Layer 5 of a small transformer language model trained on English Wikipedia (12 layers, counted from 0, width 96).
A neuron's activation on a vector x is GELU(weights . x), where the dot is the dot product.

Input weights of the MLP neurons that the questions are about. A number n stands for n times 0.0091.
n10: 22 -5 -43 16 -36 -15 1 -19 30 26 15 -4 3 -43 13 11 19 41 2 -9 7 18 40 1 -26 -1 1 -19 -19 28 6 14 -43 -22 55 -5 29 -4 0 -41 -4 -38 10 29 -3 24 6 -22 36 28 33 -5 -3 4 -21 -41 -28 -20 16 49 17 -25 -8 4 12 21 23 3 -42 0 -32 37 5 -25 -8 6 10 -19 14 10 -4 7 44 -9 -21 14 -7 33 -9 -5 18 38 -18 -5 -31 13
n33: -28 -1 -22 1 -1 -9 -2 15 12 10 -19 23 30 -17 24 -26 -9 30 15 25 5 -11 6 18 32 24 19 -15 -57 -9 -2 42 17 -29 6 21 23 24 2 -13 9 29 -48 -13 18 -9 37 -22 -23 -20 44 -29 1 33 -43 -8 29 31 11 -32 -14 14 29 -13 10 -28 18 -36 11 -58 -48 26 -8 23 -8 -14 24 -2 -16 -26 1 -1 8 -38 -22 20 24 -11 38 -26 -48 -46 -62 12 -17 44
n62: -40 -13 -23 -7 -26 -21 -4 -9 14 47 17 -15 1 18 24 -5 7 -15 -27 -15 -29 -10 49 -28 4 40 22 25 7 -25 21 27 5 29 31 7 13 -1 -10 -58 14 17 -19 7 -44 -33 -18 -6 5 25 9 -50 -4 3 23 -2 -28 -2 -28 -39 7 9 -12 4 -2 7 64 23 11 -50 -20 21 -6 -37 10 44 9 -1 -25 -37 -25 -23 17 -41 -11 31 -3 -10 -2 -56 -12 -10 -13 14 37 38
n107: -3 3 -26 -42 -14 3 32 26 6 39 45 21 4 13 12 12 -17 19 63 -3 -24 2 12 -38 -5 -2 -6 -25 -38 32 3 26 -2 -2 3 -12 -12 -17 -5 11 29 -17 -33 -21 -30 16 67 -26 -7 2 12 43 -8 -1 -13 0 4 0 -1 16 -25 -16 8 -37 -23 -1 -2 14 -9 -11 -45 34 16 -4 18 69 32 15 24 -32 37 14 16 -11 -9 14 -47 19 -42 14 -8 29 35 30 16 64
n140: 27 -8 -1 -6 -35 -7 4 19 -9 -29 -28 3 2 15 0 -37 -2 4 -13 -14 -12 4 -9 12 9 -14 0 -25 -24 26 39 -15 3 1 10 18 16 -5 -1 -9 23 39 -52 23 -8 39 34 2 -1 -43 8 6 -10 15 -28 8 24 1 -20 14 -62 -19 37 -16 9 36 -30 25 -38 -53 -3 16 10 -15 4 35 40 -18 53 -11 0 29 11 -13 8 8 -45 30 -34 -53 -14 -5 2 12 35 -25
n170: 25 -12 -26 -4 -13 -13 10 24 35 42 -1 -2 -14 -30 20 -4 18 6 -10 -6 -22 -11 -5 -31 -44 12 20 -18 20 23 0 4 -38 -12 -1 1 -40 -15 17 -58 18 -21 -8 44 -7 6 -8 7 39 34 -4 69 -52 -5 -45 -7 -8 -16 1 19 16 -14 23 -10 2 19 -17 4 13 -23 27 9 16 -3 17 -4 -9 -51 -19 1 -22 -21 48 -12 -12 -43 -23 -12 10 -11 74 -15 -18 23 0 11
n178: 7 -33 -11 -4 -24 -2 18 -28 -9 -21 1 -3 3 -18 32 -14 3 42 -1 -8 -29 56 51 10 -28 -7 -37 -39 -36 31 16 18 20 9 52 -9 23 -27 -18 -9 3 -12 -43 -5 -16 17 12 17 -2 15 -13 25 20 -8 -23 24 7 15 -24 -1 -18 1 21 -44 22 -13 5 -9 -29 8 1 -14 4 13 -33 28 -12 3 -22 -12 35 15 22 -7 -38 -26 12 28 -3 19 -29 37 12 21 -3 35
n179: -7 15 -12 7 8 -24 -4 32 21 -28 26 9 12 -15 4 -32 37 2 -5 1 -18 14 14 24 15 -28 -29 -3 -20 12 20 34 -10 -26 -21 40 -62 10 -2 -22 14 19 -37 -28 29 -19 3 -22 -14 -4 -11 18 -29 50 -40 -4 42 -28 11 44 -20 24 6 -66 13 20 7 3 -5 -65 -12 35 -29 5 -31 2 -8 -3 2 -21 10 30 19 -10 -75 -6 -31 22 29 15 20 -5 -41 19 -16 21
n194: -43 -35 5 -29 -15 -6 12 -28 47 -22 -31 44 33 36 20 -9 47 5 -18 -6 -3 27 0 32 16 60 -6 -3 -4 51 -11 11 33 5 16 11 31 8 -16 -18 22 30 -28 -8 -3 16 14 -33 -31 -18 19 17 19 58 -26 25 41 10 -25 -13 7 -3 13 -26 -7 -19 25 -15 15 -12 10 1 -22 9 9 19 8 -12 -10 -30 3 33 -13 -5 8 28 -24 5 -9 8 -2 28 -16 32 28 8
n204: -54 -16 -11 42 -20 -9 65 5 -26 33 11 8 33 -3 38 -13 14 24 -10 -39 -12 64 -12 9 -1 2 -8 12 -2 26 13 13 -7 28 24 8 34 17 -7 -39 10 10 -18 5 5 31 -13 49 1 57 -26 5 -10 -4 -23 5 57 -19 6 -25 0 -68 -5 -3 11 -51 2 28 5 7 -33 -5 -5 -26 -24 12 -10 -28 -65 -37 -15 0 13 -41 -3 22 -2 -7 7 -43 -36 29 -5 -14 -1 5
n232: -47 18 -10 -10 -22 -5 -15 -52 1 -22 -22 -34 4 3 1 4 5 57 39 -4 -7 59 -7 -14 25 41 -10 14 -11 10 -16 26 38 26 -28 14 -15 7 -8 -38 6 22 -2 18 -38 22 41 -18 8 26 -15 20 -6 15 -20 27 22 -12 -18 -12 -18 -4 7 -13 -27 -56 -12 -13 21 -41 31 1 -27 23 22 21 -3 -6 -43 -31 18 14 5 -5 18 32 -62 -6 32 -37 -2 21 7 -21 27 -5
n268: -29 -79 -32 10 -34 6 23 -34 -15 -46 5 4 -3 -1 31 4 0 6 50 -47 -14 36 19 14 -20 -11 57 -27 -3 -9 -9 -10 -3 11 -14 -20 -6 -17 -1 3 -21 -39 9 -15 6 23 31 22 -9 -32 -11 -39 -16 9 8 -37 17 -5 -18 3 -4 -33 -2 18 11 -45 0 38 2 6 -54 -23 -8 -18 42 -22 33 -8 -8 -9 -28 29 2 13 -21 18 -19 6 -37 -29 -47 -8 -24 2 -14 22
n295: 15 4 -15 -40 1 -33 16 10 -2 20 -38 25 9 -27 23 5 23 -19 -8 0 -2 22 -6 42 19 23 58 6 18 29 -22 2 -15 -13 48 20 -55 16 -16 -42 0 13 7 1 52 29 48 -7 57 -26 19 22 20 27 -33 -10 2 46 -23 6 -19 -10 15 0 -28 -3 0 -35 -22 -31 4 1 2 22 -22 -11 -36 -21 -19 -28 41 -5 -8 -49 -3 50 -18 -17 -7 -7 -8 -20 21 -22 7 55
n318: 14 -23 -82 -32 -40 -32 41 34 -37 8 37 -12 19 -40 14 -20 9 5 13 -78 -7 6 -20 -2 -18 -20 11 -5 58 -27 18 59 -4 -32 10 -11 -40 -3 36 -3 29 8 5 -5 -25 8 18 -32 18 -44 -16 -23 -37 3 1 0 -29 -33 -16 -1 -4 -27 0 -29 -10 1 49 -6 -3 -9 -14 52 0 -28 -8 5 -20 -36 -12 -25 19 -5 43 -2 -16 3 -12 3 -6 -17 4 -40 -24 -20 38 26
n321: 12 21 16 0 -8 -27 -33 6 34 2 6 -5 95 -16 -5 -3 -19 8 25 37 6 17 -7 -53 15 7 0 8 -19 -26 10 2 27 5 7 -19 -27 -1 8 -6 5 7 -18 -10 -38 8 4 -9 35 1 8 12 -14 0 -17 13 44 -26 -12 -9 -15 6 22 8 12 -16 42 9 27 -24 4 77 -3 -13 12 3 9 6 2 -83 -24 36 54 -55 -23 -3 -2 -13 -6 -35 -37 -26 -33 43 13 53
n333: -3 -28 36 46 -27 -5 3 -56 19 34 33 -9 15 6 36 25 -15 21 13 7 -23 -14 81 27 14 27 -12 -11 0 21 -19 13 -23 4 -3 6 -7 -30 -15 -8 10 -12 5 -26 7 29 -8 -6 41 -1 35 2 -29 -12 -8 24 41 -11 -32 -6 8 -1 19 -18 40 -12 47 16 -56 -27 -30 -28 16 -18 10 5 35 14 -3 -22 -28 -10 -40 -9 -3 -7 -17 44 -8 -4 26 -5 4 34 -1 2
n350: -26 -13 -25 -36 -68 -33 -11 3 15 -2 29 -48 34 -19 7 6 46 -15 -18 -17 -32 59 -5 14 -6 16 45 5 -34 8 20 7 5 12 43 15 -15 24 13 -41 0 9 -15 -8 23 -8 6 11 41 -27 -4 -16 -42 -18 5 -18 24 -34 -26 -30 18 -13 15 -5 13 11 71 -4 21 -22 30 44 9 19 -1 7 -8 -20 -44 -63 -31 -24 -3 -38 29 16 26 6 -21 -24 -5 -26 20 21 -15 17
n369: -6 1 7 -20 -9 -42 -10 -28 -19 14 20 -12 26 39 2 -36 26 0 -8 -33 8 30 5 -1 -4 -6 -6 17 -33 43 -26 1 17 17 12 11 -6 3 -85 -1 -23 15 36 33 15 18 27 -12 24 9 17 1 5 -3 -18 -25 -7 6 -3 -15 15 -2 25 15 7 9 21 -24 31 22 20 7 7 28 12 -17 0 -14 -1 -18 -3 10 13 -6 9 1 7 -19 35 26 43 22 -7 -6 -29 -23

Each question shows a token from some text and the vector x that enters the MLP there. A number n stands for n times 0.083.

"\n\n": 7 3 6 -3 16 56 -3 -6 13 4 4 7 4 -1 7 -6 -9 3 21 4 6 5 -9 -1 -7 -7 -13 21 -10 -15 0 -2 -1 -3 -4 -1 -1 4 24 3 0 7 11 -7 -3 14 -15 -1 -6 3 2 -2 8 -51 23 0 13 -7 0 0 0 12 -18 -1 3 8 -2 -3 -2 -5 -2 2 23 -15 -8 -1 6 6 5 -1 -3 10 6 -4 -5 -1 -13 -3 -5 0 1 12 -9 1 -17 3
Which neuron fires most, and how strongly? n321, at about 1.8

",": 0 -2 -3 0 -2 70 -9 -3 -8 -1 5 -3 -3 -7 -3 -2 11 0 -14 0 14 -2 3 -2 -2 -7 1 4 3 4 -8 10 1 -7 0 -2 6 1 7 4 -13 0 -1 -21 -1 -1 -6 -4 3 0 0 -1 13 -38 2 -3 1 0 7 5 3 0 0 1 0 0 8 -2 -1 5 0 -1 10 -6 -18 1 2 24 9 0 4 0 -1 0 3 -5 -5 7 -8 0 0 3 5 -6 -9 2
Which three neurons fire most, strongest first? n178, n10, n333

" 51": 3 18 -12 -13 7 43 -3 16 -8 -2 4 -3 2 3 -8 2 3 -12 -4 6 11 -5 2 4 -2 -5 26 24 4 -7 0 -22 -6 -6 -10 9 -15 14 7 -5 -3 5 12 -5 2 -12 -3 -9 11 2 -8 0 14 -25 8 -9 -7 9 -14 -4 22 11 5 14 1 4 -10 -2 2 14 9 -5 11 5 11 -16 -23 11 14 5 -1 -2 7 4 -1 -3 14 1 -2 1 -1 -23 7 -2 -8 5
Which of these neurons fires most? n295

" game": 8 15 10 2 7 81 -5 -3 2 -12 4 4 -9 8 -2 5 11 -1 -3 6 5 0 -14 4 0 1 -4 14 -3 6 4 -8 1 -1 6 0 7 13 22 -4 11 15 -1 -14 1 2 7 -9 -19 -16 22 5 12 -14 8 -2 0 6 1 -4 -3 4 8 8 1 3 -2 1 18 10 7 -1 11 -1 -4 -2 -1 14 -2 2 2 4 -10 -3 10 -1 -9 -12 -1 0 2 1 2 -2 11 -1
Which neuron fires most, and how strongly? n194, at about 1.4

"lan": 9 -6 0 -7 6 80 9 2 5 -11 6 0 -11 -4 -8 -6 3 2 12 -3 10 -2 0 3 5 -8 14 3 5 -7 -4 -10 -7 4 -24 -1 -12 4 3 6 -2 -4 5 5 0 2 -15 -2 -4 -10 -17 5 4 -15 14 4 2 3 -11 2 -1 4 -6 7 22 -7 -20 4 8 36 8 -3 10 4 6 -6 0 3 2 8 -4 -11 -6 10 13 -6 -1 3 10 5 7 7 0 -18 0 -6
Which of these neurons fires most? n268

" been": -7 10 9 -1 -1 76 -14 -3 2 9 4 -5 1 -3 -5 -3 0 -3 5 6 5 -4 -2 -1 4 -3 1 19 -1 -13 9 5 9 3 5 -4 -5 8 -9 9 12 -1 -3 -2 1 -13 -3 -1 1 5 2 -6 23 -12 10 1 2 11 -6 -3 -4 4 -7 3 -8 -5 6 2 20 12 -4 3 7 4 -6 -2 6 22 -1 -2 -8 0 9 0 4 10 2 -3 4 1 -5 -3 0 7 -10 1
Which neuron fires most, and how strongly? n321, at about 1.1

" ex": 4 16 0 -4 -18 68 11 -12 9 -2 -13 2 -5 -19 1 -3 -5 -9 -1 8 3 2 13 2 -1 -12 -5 -4 -3 12 -2 4 -5 -8 3 -2 -24 -1 -1 -3 -1 -7 -5 10 1 -5 -12 -7 19 -4 -1 3 11 -5 -5 -4 -9 -7 9 9 2 10 -2 15 10 15 -6 7 -5 10 7 3 7 -5 -10 -4 -18 14 1 4 -3 -6 4 5 2 9 -3 -7 -2 6 2 1 -3 -11 1 8
The two highest activations, in order: n10, n170

"le": -1 1 5 -1 -8 86 3 1 10 -9 -4 -1 -13 1 2 -5 4 6 -5 0 6 0 -3 6 3 4 -14 6 6 2 -2 -5 0 6 -4 3 8 8 4 1 1 10 4 6 -1 1 -8 -1 -12 -5 -3 0 11 -9 -1 7 0 8 -8 -5 5 3 -13 6 9 -8 -10 3 16 48 9 -2 5 -4 2 -1 4 9 -2 6 0 -9 -7 10 17 9 3 -9 11 10 7 14 2 -2 9 -6
Which of these neurons fires most? n194

" and": -6 -3 5 4 -8 81 10 3 6 8 5 -5 2 -1 -5 1 -2 7 5 5 4 2 -10 1 -9 -9 2 -7 -1 3 -1 1 0 3 -10 -5 5 1 -5 7 -6 1 0 -4 -1 -9 -7 7 3 0 -4 4 -1 -11 9 -6 -5 10 -7 -2 16 3 3 5 -4 -3 -3 1 10 22 -9 -3 13 -3 -7 -3 8 22 -1 4 5 -1 8 1 1 2 0 -11 -2 -5 -9 1 6 0 -2 5
Which three neurons fire most, strongest first? n268, n107, n204

";": 1 -7 -1 1 1 38 1 -4 1 -6 8 -7 -4 -6 -6 2 4 -5 5 0 12 1 -12 -1 9 0 5 4 -10 5 -16 11 -4 -1 -15 -5 -7 -3 3 4 -17 11 20 -18 0 1 10 1 -1 -4 5 6 0 -34 11 -2 -1 11 -1 2 8 7 -3 7 2 1 0 -3 0 25 0 -3 17 7 -10 -4 6 19 -6 4 7 4 -7 -4 -4 -1 10 1 2 3 -6 3 6 -1 1 -7
The two highest activations, in order: n268, n369

" rule": 12 19 7 -3 13 73 11 -5 2 0 2 8 -10 5 -10 4 1 -16 -5 6 8 -5 -8 3 9 -1 7 13 2 -1 9 -4 -6 -7 6 4 -13 -1 14 2 5 3 -5 -19 2 2 2 1 -15 -18 6 16 18 -15 3 4 2 15 -5 8 4 1 13 2 -11 -2 4 -13 0 0 5 -5 12 12 -13 -1 2 12 14 2 5 7 -22 -3 3 -1 -8 -9 0 -1 4 -3 1 1 12 5
Which of these neurons fires most? n295